Layer 7 of a small transformer language model trained on English Wikipedia (21 layers, counted from 0, width 96).
Take only the direct path to the model's output, skipping the later layers: a vector added to the residual stream pushes a token's score in proportion to its dot product with that token's output vector.

Output vectors of the tokens that the questions are about. A number n stands for (n - 500) times 0.0027.
"ospital": 916 303 371 538 705 523 468 491 660 652 64 241 657 681 355 183 358 648 286 244 644 459 509 563 424 409 549 470 543 336 484 388 569 511 455 611 611 385 552 367 594 747 564 521 711 451 235 389 423 576 561 505 625 618 500 666 278 651 495 514 294 688 500 561 466 549 713 678 589 314 440 743 838 436 505 422 384 167 403 498 240 201 395 486 574 515 360 775 664 552 615 250 519 781 461 615
"ots": 516 461 536 418 578 663 531 529 409 357 697 479 640 498 101 471 297 366 378 540 560 830 762 456 538 240 384 307 648 435 602 524 384 608 360 722 473 350 579 259 583 720 384 587 440 711 480 553 398 729 673 534 635 238 171 478 489 617 753 635 181 633 543 330 448 802 589 182 468 267 463 729 670 669 289 605 524 395 470 561 472 173 389 424 685 559 501 567 516 588 430 478 575 649 603 274
"iod": 745 482 491 257 424 451 224 645 701 529 438 425 496 686 144 174 538 339 230 506 804 573 479 480 598 213 556 334 394 722 481 376 167 562 639 702 806 589 809 510 510 820 314 645 737 671 454 362 584 413 509 570 492 486 402 443 313 601 443 613 465 535 537 601 552 607 417 337 656 435 445 428 660 560 567 583 489 139 352 469 396 360 472 501 744 426 515 684 492 552 571 311 604 495 279 657
"lished": 747 559 766 163 597 76 511 649 453 551 193 445 539 630 334 689 472 298 432 359 603 749 416 518 824 23 119 488 695 587 957 406 273 678 752 322 547 458 761 242 691 738 595 800 929 570 652 283 449 378 563 229 625 733 517 601 279 547 888 715 489 801 130 348 311 661 852 276 569 185 292 653 485 485 651 504 739 183 79 514 216 674 670 298 354 895 319 511 478 516 425 389 270 538 424 157
" Championship": 610 438 395 562 607 408 446 187 535 567 393 591 782 478 607 381 459 586 654 332 747 465 508 211 512 427 404 306 488 277 720 370 593 523 699 489 611 550 349 496 524 585 487 512 477 237 481 634 376 512 424 692 670 475 767 684 419 675 818 524 433 523 488 426 324 574 409 491 802 424 588 378 467 533 470 237 422 215 661 508 358 579 444 446 512 444 642 527 458 616 504 383 302 643 688 351
" =": 581 713 684 305 505 666 829 310 571 556 267 461 546 431 489 388 399 418 427 315 461 500 653 288 296 324 470 343 554 336 550 449 522 578 679 426 609 603 745 850 383 402 636 596 427 348 677 578 422 505 637 496 525 508 256 484 584 479 754 392 249 702 405 517 574 526 794 570 418 419 638 251 361 400 369 419 421 427 596 502 521 450 576 552 360 649 414 556 526 607 302 645 571 504 295 731
" subsequ": 526 554 473 423 595 447 299 579 552 736 480 632 599 822 535 455 399 483 485 414 631 671 435 258 711 469 363 462 564 600 705 598 413 514 587 499 527 358 338 419 589 625 388 537 447 499 440 439 433 404 471 380 479 567 731 482 509 400 452 711 310 505 462 456 511 576 730 442 417 543 368 612 642 572 668 334 408 428 291 459 473 356 426 710 471 575 531 430 411 412 577 310 332 532 570 557
" Jr": 428 545 529 520 499 161 284 419 363 616 355 726 678 472 632 296 425 548 527 424 719 554 498 569 633 462 338 492 522 406 623 386 313 534 260 702 484 507 557 695 479 614 363 502 612 343 287 547 485 514 597 605 478 377 454 523 510 489 597 498 516 476 470 524 328 736 902 646 443 317 544 444 804 267 486 368 539 380 409 472 355 745 521 518 412 303 448 522 383 564 889 506 415 537 549 685
" Army": 648 387 600 371 564 507 528 326 446 519 323 501 385 573 526 371 446 629 497 728 569 364 370 397 430 143 486 459 617 400 608 531 407 472 486 503 497 592 333 518 597 770 370 521 532 326 387 633 399 574 493 493 696 637 608 615 524 651 673 660 477 426 422 516 484 846 603 545 624 413 645 669 659 317 605 363 490 283 627 485 339 448 356 497 595 366 482 545 607 474 464 371 514 503 339 384
"ordinates": 644 420 508 324 433 567 407 523 440 503 557 361 456 683 418 692 461 543 279 132 713 708 689 478 422 273 391 356 322 344 774 584 207 578 604 632 407 508 742 184 443 659 493 595 650 580 304 285 504 385 485 455 768 298 524 686 489 555 548 862 251 651 240 552 490 535 591 454 747 391 201 604 745 37 693 631 418 662 267 360 430 617 566 341 827 783 621 567 375 581 713 147 467 726 607 277
" name": 627 572 735 24 485 430 371 586 677 613 423 318 742 512 539 567 701 658 352 514 389 532 582 307 553 538 568 566 324 420 813 552 374 487 691 371 554 259 379 408 665 455 324 282 515 390 334 599 500 366 530 327 443 501 442 617 532 686 466 294 349 286 632 693 464 623 392 613 553 557 574 417 798 447 652 461 622 226 268 543 652 588 526 489 627 719 364 444 586 446 480 344 464 687 556 472
"),": 407 369 343 380 568 405 237 441 417 661 532 552 413 696 583 453 380 344 482 481 317 584 456 545 449 439 596 514 623 505 521 353 325 492 329 697 367 516 504 431 504 762 573 538 893 525 465 214 537 556 831 393 393 457 523 798 547 510 368 467 531 497 594 659 751 547 431 556 621 446 602 483 542 512 505 111 511 521 526 561 547 518 427 252 581 658 493 570 547 531 528 420 404 477 504 475
" age": 628 644 445 626 511 358 442 507 691 583 559 599 445 371 705 205 758 617 371 184 425 735 397 90 675 474 485 480 618 540 640 470 643 585 616 438 596 322 419 386 673 564 420 573 699 531 544 311 312 363 646 393 699 760 425 356 589 626 498 298 527 479 243 484 633 267 587 323 531 557 676 544 615 334 601 378 719 250 564 492 511 407 518 227 678 439 401 469 309 436 786 410 558 462 569 456
"era": 615 433 454 397 544 597 304 521 889 633 514 443 396 282 592 704 510 550 401 282 591 761 610 495 410 565 617 431 309 675 397 367 602 473 505 622 442 393 761 304 436 589 672 640 634 459 328 490 598 397 650 570 631 553 348 734 530 579 650 421 369 613 551 496 188 600 585 399 567 572 671 591 318 340 545 501 301 202 360 453 379 451 587 370 613 296 231 668 388 612 566 487 376 495 559 401

Output weights of attention head 0. The head adds the sum of these rows, row i times number i of z. A number n stands for (n - 500) times 0.00076.
o0: 361 646 594 552 396 607 524 698 827 541 618 356 236 538 680 458 392 420 624 781 422 290 461 512 876 303 496 925 494 450 381 660 379 216 890 478 450 306 197 379 286 329 361 361 314 522 728 410 656 315 344 432 465 647 225 536 544 384 398 665 832 460 620 434 344 570 515 92 262 712 482 699 461 746 668 720 782 595 159 498 601 417 486 548 712 567 472 444 171 442 654 572 584 597 372 399
o1: 783 487 665 608 436 519 551 434 415 637 334 500 528 448 247 415 479 459 660 471 651 586 464 467 690 496 771 516 601 605 578 733 394 446 593 453 497 403 803 495 527 485 629 567 413 464 554 388 770 681 520 567 496 437 329 547 492 559 573 271 314 442 329 511 345 519 645 475 472 673 211 363 458 469 207 581 648 456 414 374 724 704 464 334 392 303 409 129 471 722 681 270 400 497 447 576
o2: 490 612 500 647 656 608 429 465 395 519 459 522 378 350 610 564 402 575 691 645 390 573 541 499 638 562 570 727 805 342 420 516 435 502 607 598 511 565 463 292 574 451 427 455 143 436 419 339 628 366 423 280 267 674 590 392 474 388 416 371 766 548 275 655 520 269 273 421 446 672 378 593 342 482 460 415 633 462 366 796 306 709 659 587 591 311 479 410 346 205 534 818 767 400 671 827
o3: 448 432 446 752 558 431 319 240 364 600 484 461 441 327 666 584 444 432 335 249 177 425 714 324 354 594 382 555 417 697 618 389 457 742 299 522 480 644 657 299 515 418 864 407 512 554 373 595 569 817 668 521 495 555 437 502 421 513 356 611 495 562 634 335 507 432 515 472 543 513 730 613 476 435 242 503 429 561 863 729 860 593 597 480 246 228 366 460 485 552 438 721 437 621 328 563
o4: 402 511 551 518 456 436 404 442 421 424 198 363 489 569 559 380 561 414 508 445 688 555 539 477 491 487 555 478 546 717 597 679 466 395 543 785 158 424 606 885 255 480 743 403 517 375 691 738 751 650 400 493 443 435 621 538 256 398 287 525 474 580 645 598 683 892 321 686 606 118 513 411 453 315 488 503 506 635 454 319 552 868 434 251 310 415 464 542 381 757 695 156 366 330 455 656
o5: 630 495 408 378 658 470 576 399 555 299 381 553 595 799 499 338 424 703 734 465 500 478 535 436 496 677 564 573 435 389 720 555 666 509 759 348 459 132 449 513 505 701 402 155 582 490 425 335 455 512 699 484 453 488 517 490 633 567 359 442 443 430 807 350 692 428 319 537 491 330 462 357 298 685 740 314 629 618 327 99 519 514 456 631 603 778 399 642 593 551 570 255 417 521 627 308
o6: 492 623 410 668 800 597 463 558 880 506 662 582 333 525 476 530 447 361 587 559 656 442 628 611 538 439 434 433 376 529 577 246 327 496 593 116 524 431 587 487 467 436 558 659 354 499 459 359 523 416 411 487 456 783 746 472 386 490 488 207 770 719 243 457 467 411 606 430 471 531 375 434 491 618 293 621 431 781 287 446 310 526 599 433 459 566 244 704 537 441 563 460 362 371 518 854
o7: 368 862 595 646 481 546 588 307 286 269 384 626 398 319 569 380 438 484 480 636 251 212 557 597 615 423 611 498 566 325 468 740 377 435 424 771 352 588 532 592 408 401 501 716 437 232 652 514 177 445 537 255 671 516 327 296 683 360 757 566 495 492 591 613 723 465 340 474 546 357 298 454 707 663 468 610 740 533 369 859 654 723 513 456 616 235 446 551 467 450 516 498 438 407 551 607
o8: 731 432 323 235 311 435 333 539 664 398 422 448 592 484 512 795 551 216 672 717 391 410 516 573 279 414 490 428 515 604 764 624 781 553 436 696 526 327 769 455 246 630 573 372 501 309 407 417 445 399 513 522 557 455 596 620 494 615 450 454 380 158 689 576 639 767 442 614 739 344 516 352 366 320 351 438 428 294 533 574 527 463 646 557 648 427 322 572 643 582 603 542 568 438 587 437
o9: 790 716 466 316 153 335 189 676 369 372 586 215 507 207 875 538 617 273 627 331 396 295 350 645 234 740 750 750 443 610 786 448 765 912 446 620 388 476 234 293 614 457 654 708 428 726 519 572 347 817 350 498 444 313 462 653 207 836 398 529 633 689 608 578 380 655 426 482 619 447 388 480 376 253 557 431 501 323 680 481 454 514 551 447 415 684 426 282 603 342 453 716 306 528 629 339
o10: 636 713 581 577 570 456 425 787 668 343 548 371 155 397 458 513 417 241 501 364 545 369 358 384 495 581 625 418 624 565 544 447 751 510 246 638 545 437 529 580 594 291 674 736 382 692 364 263 703 378 474 516 536 510 505 603 493 543 634 413 713 700 520 514 656 589 471 267 439 539 428 485 373 604 179 533 686 695 322 450 505 203 790 366 383 401 189 377 560 590 555 681 407 592 582 402
o11: 513 482 564 425 473 473 559 389 453 500 223 491 767 666 453 534 480 615 569 422 712 814 479 496 527 601 511 288 574 452 83 560 436 505 367 504 610 572 871 477 311 914 512 488 428 216 397 490 476 428 463 468 411 426 464 378 344 482 509 309 141 466 412 723 592 665 632 516 665 500 82 301 745 379 455 630 581 585 352 540 604 703 78 715 654 607 276 262 388 850 762 334 650 288 683 819
o12: 536 541 548 534 582 766 496 497 393 501 262 420 493 762 906 405 349 306 648 283 556 410 539 380 767 636 328 479 419 697 251 392 533 477 370 556 485 482 539 611 417 624 653 532 486 497 424 259 654 428 556 314 176 434 234 584 444 429 346 577 403 825 590 577 388 410 820 350 454 541 391 366 527 654 477 114 620 767 410 570 666 694 568 494 393 695 493 328 485 519 427 711 549 370 486 695
o13: 716 880 821 616 464 468 432 480 617 252 748 209 221 401 422 238 470 445 445 596 442 509 346 601 784 622 428 626 387 198 176 465 657 710 530 495 717 530 346 443 603 351 363 468 387 497 803 526 435 249 508 424 650 667 407 390 392 611 614 447 413 330 473 428 576 568 312 324 503 534 204 475 286 771 620 723 448 594 369 505 504 424 394 544 869 767 455 733 349 386 551 459 675 652 728 283
o14: 375 231 772 594 411 628 318 375 343 743 412 503 614 732 548 317 380 440 418 520 610 407 549 674 396 479 695 504 609 627 632 293 698 295 613 682 405 526 273 593 520 381 644 491 977 895 476 673 364 483 575 592 489 307 664 672 541 359 521 365 202 446 739 462 308 401 666 629 501 586 462 456 622 363 824 403 251 903 604 412 205 570 629 111 323 241 633 325 469 521 428 472 394 416 456 334
o15: 486 692 330 498 429 554 514 666 490 493 505 526 967 527 558 282 668 698 211 498 645 603 621 368 601 526 592 512 291 548 429 579 453 680 485 460 507 451 534 606 768 667 318 345 275 474 609 531 538 466 317 628 584 293 382 417 381 678 473 553 350 503 345 723 427 418 537 606 641 302 453 421 521 576 372 228 441 681 594 353 305 496 363 564 389 732 701 440 506 356 521 407 432 356 757 393
o16: 337 658 405 499 334 370 537 535 478 395 661 571 489 368 462 512 512 878 518 610 621 526 415 413 686 542 340 384 386 558 628 451 551 872 297 576 647 700 773 320 369 418 537 514 454 576 395 285 704 596 638 432 405 400 385 565 557 335 290 318 520 471 327 583 512 289 738 397 677 654 547 228 517 271 141 266 407 542 432 502 599 661 352 493 489 775 528 356 648 801 514 587 490 390 633 648
o17: 799 703 667 519 626 436 583 618 640 609 378 685 428 621 496 288 688 273 656 644 570 459 469 611 698 280 557 660 434 372 313 593 178 600 539 205 633 269 724 630 610 373 523 606 477 553 572 452 766 402 543 263 752 506 447 523 579 459 775 541 424 445 337 540 233 605 796 270 413 768 477 444 391 432 605 220 478 450 455 396 722 485 445 553 246 570 371 262 459 228 514 615 293 335 469 406
o18: 554 595 415 348 314 576 325 655 424 560 655 482 386 721 497 673 419 252 529 648 478 409 424 736 781 417 522 387 574 482 640 579 687 363 398 692 657 454 382 695 437 501 417 352 529 471 591 372 563 452 475 396 473 454 504 504 779 177 338 337 467 533 461 487 679 399 517 633 265 174 471 771 629 443 285 580 402 353 311 643 302 860 495 621 604 218 676 660 406 502 538 700 723 407 416 455
o19: 515 564 289 527 462 229 597 622 458 407 571 422 428 669 750 460 844 673 555 417 701 539 311 473 453 353 499 352 632 426 788 319 575 543 369 403 564 399 895 288 691 410 415 365 492 292 321 657 515 599 549 665 590 333 548 591 747 472 649 565 432 283 502 239 481 469 319 664 406 373 578 314 519 319 573 326 712 324 726 293 414 873 363 466 610 703 622 239 561 636 560 297 453 703 315 521
o20: 436 488 570 828 436 575 611 655 604 356 530 577 418 821 587 496 619 302 480 732 458 387 699 556 492 448 457 411 314 664 407 188 620 121 371 664 440 731 613 628 596 568 498 550 491 555 531 425 700 390 97 548 508 873 640 470 357 519 439 683 792 702 344 592 287 547 758 232 442 570 521 524 608 472 183 315 315 515 521 685 394 452 718 480 497 153 335 286 498 708 244 755 509 564 248 45
o21: 629 352 374 523 400 644 313 448 470 575 903 563 590 574 310 473 706 782 576 539 329 622 406 481 540 249 574 639 539 397 683 820 286 709 741 449 405 280 338 423 453 465 477 488 675 543 568 521 552 369 607 575 288 778 585 518 822 267 223 779 498 397 557 838 302 400 443 355 630 649 338 464 555 520 627 383 391 575 681 507 89 345 266 437 655 573 389 498 687 285 283 295 295 421 765 382
o22: 467 560 656 709 439 311 413 783 480 444 423 257 506 341 740 428 574 627 525 642 443 499 263 507 556 751 511 841 442 415 637 771 444 583 503 427 542 429 313 489 455 315 455 475 299 386 824 431 368 604 302 407 662 425 564 400 719 569 321 446 643 612 644 554 372 806 367 437 507 517 373 322 539 658 632 280 505 731 230 311 483 612 169 535 479 696 410 633 158 492 567 421 440 620 506 606
o23: 417 597 635 478 612 283 543 218 682 685 725 420 394 50 472 665 388 502 362 457 402 563 452 467 615 351 454 520 554 671 456 650 588 392 587 361 324 533 474 778 309 687 712 546 473 473 576 312 673 576 445 332 429 368 546 433 427 633 583 533 623 609 690 468 715 362 275 633 433 589 753 443 357 518 388 521 712 420 604 723 365 546 291 470 577 522 656 604 203 405 304 437 716 558 295 332
o24: 539 461 489 293 696 491 598 573 317 582 207 333 414 608 381 392 776 478 582 519 574 575 620 735 432 432 409 236 343 388 805 605 503 482 564 674 464 696 720 392 295 749 285 539 766 454 592 499 324 320 527 456 740 455 382 480 255 350 461 619 331 252 292 597 347 774 876 536 278 610 517 405 626 453 463 245 440 338 422 562 477 562 605 547 273 590 558 711 745 688 395 479 327 534 576 666
o25: 367 743 331 466 886 171 639 458 707 224 699 473 462 325 723 308 669 510 612 248 265 435 355 425 546 415 531 260 547 596 722 727 448 850 440 445 270 247 424 421 566 416 602 420 764 608 585 676 485 617 512 200 564 526 496 506 581 575 554 622 458 590 764 289 685 432 490 467 392 586 626 389 575 236 545 491 709 651 465 317 540 386 496 721 442 748 295 532 639 483 497 428 368 321 458 248
o26: 558 603 553 663 635 87 365 540 480 535 304 750 711 426 529 552 448 318 538 653 486 559 438 632 649 358 610 654 385 529 235 678 584 489 508 732 631 584 385 686 578 407 639 525 536 551 545 303 390 536 272 440 515 224 305 287 410 193 415 352 370 470 662 605 417 452 539 576 511 709 494 432 768 558 255 238 550 824 305 950 587 511 431 424 397 333 607 353 577 285 761 752 588 396 482 360
o27: 703 610 523 418 488 536 435 649 707 545 334 450 692 661 465 669 701 259 453 501 573 520 450 596 479 564 434 441 304 618 211 395 528 601 667 334 449 429 506 677 624 527 471 470 433 371 708 602 564 439 330 371 398 917 467 381 432 457 315 786 374 589 261 453 331 614 340 608 422 518 429 474 262 545 589 781 466 406 219 613 751 573 440 356 301 502 252 658 535 192 592 780 542 612 379 551
o28: 464 391 580 609 629 409 565 365 545 491 350 672 760 370 737 630 622 504 651 481 453 454 562 415 564 651 443 613 524 739 278 329 500 488 421 663 574 545 483 605 385 479 405 461 621 518 369 576 275 509 300 702 402 557 445 471 449 574 701 405 305 422 484 411 293 526 549 390 517 675 371 556 621 482 401 484 420 495 638 529 533 283 744 407 540 289 478 613 496 433 701 670 415 234 454 431
o29: 523 569 450 427 587 484 530 443 474 523 457 542 444 449 588 493 521 361 533 462 363 412 455 634 526 431 568 572 678 444 642 622 509 491 525 593 351 521 498 630 250 281 751 530 754 561 502 353 548 550 590 622 458 340 494 640 568 557 366 623 553 581 606 456 688 593 606 542 724 406 398 650 604 617 292 271 340 412 254 586 526 348 537 475 196 417 603 462 209 286 606 616 472 546 548 363
o30: 342 414 335 496 347 718 610 667 719 621 625 362 664 487 495 549 563 432 470 308 369 469 384 338 575 486 396 538 358 643 401 576 545 693 487 268 398 285 350 358 370 529 398 551 548 263 693 402 271 256 339 181 707 707 511 552 739 582 552 819 465 325 663 294 535 493 561 605 444 662 385 321 479 734 693 700 629 403 550 805 590 345 487 404 720 580 374 771 170 112 426 692 763 675 587 401
o31: 500 442 609 569 747 401 502 326 502 297 464 402 374 629 687 417 436 477 510 317 428 511 546 728 266 643 710 504 624 608 381 308 627 271 561 655 485 647 333 455 385 564 572 622 626 308 464 405 329 705 279 578 603 538 588 642 376 601 470 373 671 434 750 464 732 618 236 581 505 294 396 329 555 387 657 640 598 604 601 573 243 613 601 311 764 436 472 585 486 675 410 434 438 357 351 288

Each question shows a token from some text and the vector z that the head gathered there. A number n stands for (n - 500) times 0.0042.

" ": 636 490 503 518 368 394 507 506 504 682 532 476 448 627 355 528 489 598 429 458 503 548 605 531 478 557 533 567 541 394 662 419
Which three tokens does it push up most, strongest first? " age", " name", "lished"

" 1960": 350 438 534 585 454 463 553 546 576 446 594 449 406 438 309 434 627 407 434 569 498 503 365 563 649 697 462 407 491 530 499 612
Which of these tokens does it push down most? " subsequ"

".": 610 489 536 507 351 471 565 496 425 454 556 455 545 485 422 479 556 615 449 468 505 465 476 439 536 540 527 494 468 455 524 425
Which of these tokens does it push down most? " Championship"

"\n": 720 514 543 302 358 616 588 472 411 379 557 591 606 663 377 527 509 693 546 506 501 574 591 394 456 561 565 594 418 484 595 370
Which two tokens does it push up most, strongest first? " subsequ", "lished"

" b": 483 367 473 583 415 555 376 577 459 480 326 345 421 410 563 475 414 503 513 487 464 529 491 516 479 590 473 497 503 451 599 503
Which of these tokens does it push down most? "iod"

" m": 551 538 575 588 455 463 650 426 555 519 636 465 536 557 389 426 512 561 461 439 564 419 495 595 525 473 566 461 521 566 400 501
Which three tokens does it push up most, strongest first? "era", "lished", " ="

" could": 487 574 462 588 533 549 567 490 524 444 548 555 590 485 351 481 529 539 428 484 513 454 505 564 468 507 470 548 501 462 506 470
Which of these tokens does it push down most? " Army"

" April": 495 562 526 551 435 439 484 641 463 651 659 467 505 591 254 524 629 601 420 519 417 449 577 571 482 694 542 407 490 487 465 403
Which of these tokens does it push down most? "ospital"

" 2": 580 632 541 535 453 425 499 659 422 673 671 457 474 588 236 544 559 675 379 503 401 456 652 548 453 684 538 447 515 448 495 364
Which of these tokens does it push down most? "ospital"

" Bill": 291 387 464 501 458 589 482 321 478 472 364 577 539 506 608 522 632 216 544 607 418 718 477 292 684 525 267 348 439 430 472 558
Which three tokens does it push up most, strongest first? "ordinates", "ospital", " Championship"

"-": 340 576 376 505 717 524 478 441 627 511 449 528 418 296 587 529 532 362 558 611 579 374 396 414 641 430 392 442 553 572 252 556
Which of these tokens does it push down most? " age"

"The": 742 528 521 238 380 648 592 429 434 352 563 639 594 681 419 565 535 666 561 568 571 598 634 416 411 602 587 587 436 493 608 448
Which of these tokens does it push up most? " subsequ"

" le": 453 592 516 656 483 425 514 611 420 449 530 482 584 378 510 479 630 594 537 373 485 452 385 546 429 395 699 432 449 659 349 343
Which three tokens does it push up most, strongest first? " Jr", " =", "),"

"in": 175 640 392 453 701 612 397 400 518 450 324 778 523 325 594 666 472 225 510 540 246 366 291 386 528 298 317 402 522 401 267 574
Which of these tokens does it push up most? "ospital"

"al": 597 502 545 413 450 566 531 448 492 541 492 468 524 475 485 523 527 558 512 544 514 633 544 443 584 609 536 529 481 516 563 452
Which of these tokens does it push down most? " ="

"ical": 591 602 375 293 540 796 454 413 648 552 564 719 394 618 412 685 445 571 426 500 263 686 717 344 465 616 516 462 397 427 508 421
Which of these tokens does it push up most? " name"

")": 414 535 511 456 508 543 515 505 505 454 442 601 466 526 508 493 548 384 484 543 374 469 494 492 559 456 449 447 500 378 464 574
Which of these tokens does it push up most? "ordinates"

"ay": 311 535 491 566 460 515 263 275 678 781 541 554 484 289 531 487 588 316 532 555 534 638 348 524 543 541 376 403 459 513 424 446
Which of these tokens does it push up most? "),"

"9": 433 440 497 585 373 440 491 517 705 587 619 512 375 439 345 437 551 387 444 493 541 474 290 587 551 696 450 418 534 473 591 625
Which two tokens does it push up most, strongest first? "era", "ots"

"att": 322 569 455 494 709 419 483 521 665 524 478 810 662 317 467 476 738 355 528 523 629 363 333 431 685 455 486 443 570 447 309 555
Which of these tokens does it push up most? " Jr"

"6": 479 455 515 608 412 428 586 552 601 516 644 462 390 465 335 386 522 401 418 459 561 480 399 570 578 688 470 525 549 508 654 653
Which two tokens does it push up most, strongest first? "era", " age"

"C": 378 508 474 534 421 503 530 466 585 489 370 636 457 456 428 528 459 495 512 564 416 462 387 398 514 356 487 522 583 422 429 501
Which of these tokens does it push up most? "ospital"

" D": 683 435 551 372 406 696 490 540 459 625 470 316 458 538 477 547 436 615 418 546 340 727 679 559 496 705 600 545 464 549 674 392
Which three tokens does it push up most, strongest first? " name", " age", " subsequ"

"\"": 373 499 549 568 543 456 461 492 571 513 499 605 531 417 368 416 487 442 497 595 474 338 455 415 622 389 410 498 553 403 414 488
Which of these tokens does it push up most? " Jr"

" Ch": 141 470 354 730 525 701 226 489 464 729 293 395 480 383 605 544 484 397 203 800 262 390 665 465 614 599 400 262 482 480 435 634
Which of these tokens does it push down most? "iod"

" in": 541 494 549 500 429 509 596 583 404 488 573 434 518 590 512 475 489 521 530 414 557 515 538 506 401 477 561 469 466 545 449 524
Which of these tokens does it push down most? "ordinates"

",": 620 595 478 454 474 480 558 489 502 494 639 463 502 541 475 361 435 577 578 454 536 466 491 502 499 478 514 551 471 569 459 397
Which of these tokens does it push up most? "lished"

" same": 487 379 450 531 437 466 317 479 556 453 390 332 301 410 688 408 320 526 549 627 555 574 410 481 540 509 463 509 490 463 616 551
Which of these tokens does it push up most? " Army"

"'s": 457 423 441 595 451 550 393 507 415 561 423 355 491 530 537 489 391 518 385 545 483 457 572 545 489 508 464 406 473 462 501 546
Which two tokens does it push up most, strongest first? " Championship", " Army"

"ie": 528 518 516 496 475 452 499 470 506 603 510 423 526 495 538 574 542 603 525 419 497 635 558 466 499 524 566 524 451 574 504 362
Which of these tokens does it push up most? " subsequ"

"op": 459 379 573 636 360 515 430 393 604 622 605 366 594 360 477 459 502 513 565 492 539 471 331 564 482 590 523 391 477 565 393 359
Which of these tokens does it push up most? "),"

" Song": 133 691 416 448 620 489 515 512 627 534 522 602 248 409 645 614 425 419 333 401 337 293 200 464 613 411 447 392 604 552 200 655
Which of these tokens does it push up most? "ospital"

" million": 398 467 333 588 389 435 412 527 529 376 460 565 471 646 341 457 629 453 431 325 400 474 386 608 449 540 556 460 536 509 646 423
Which three tokens does it push up most, strongest first? "ots", " =", " age"

"2": 624 484 503 490 347 547 507 673 353 306 419 621 670 570 368 528 640 402 368 445 498 470 333 461 517 549 406 350 479 385 491 517
Which of these tokens does it push down most? "era"

"et": 467 404 571 512 453 452 486 629 458 584 563 430 539 523 574 495 489 414 528 476 559 479 492 453 383 506 561 402 600 510 511 590
Which two tokens does it push up most, strongest first? "),", " age"

" In": 549 448 458 507 435 479 301 484 594 550 447 396 345 424 656 411 356 493 557 587 479 555 433 476 577 560 528 518 507 486 587 526
Which two tokens does it push up most, strongest first? " Army", " name"

" |": 522 524 614 481 493 444 482 499 524 484 513 574 433 529 344 448 527 507 577 585 491 396 512 471 518 394 476 490 487 375 421 447
Which two tokens does it push up most, strongest first? "iod", " Jr"

"as": 388 584 611 620 536 299 445 457 638 488 552 486 324 249 462 491 526 449 432 456 563 430 322 463 580 294 515 538 595 427 303 403
Which two tokens does it push up most, strongest first? " Jr", "era"

"on": 307 477 495 542 640 468 402 538 517 537 382 569 589 343 724 501 582 395 599 517 456 418 465 576 490 448 572 335 569 557 367 562
Which two tokens does it push up most, strongest first? " Jr", "),"

"|": 699 462 548 321 316 615 572 504 409 515 496 412 563 608 432 595 523 679 525 469 422 674 603 457 467 592 592 591 436 509 658 294
Which of these tokens does it push up most? " subsequ"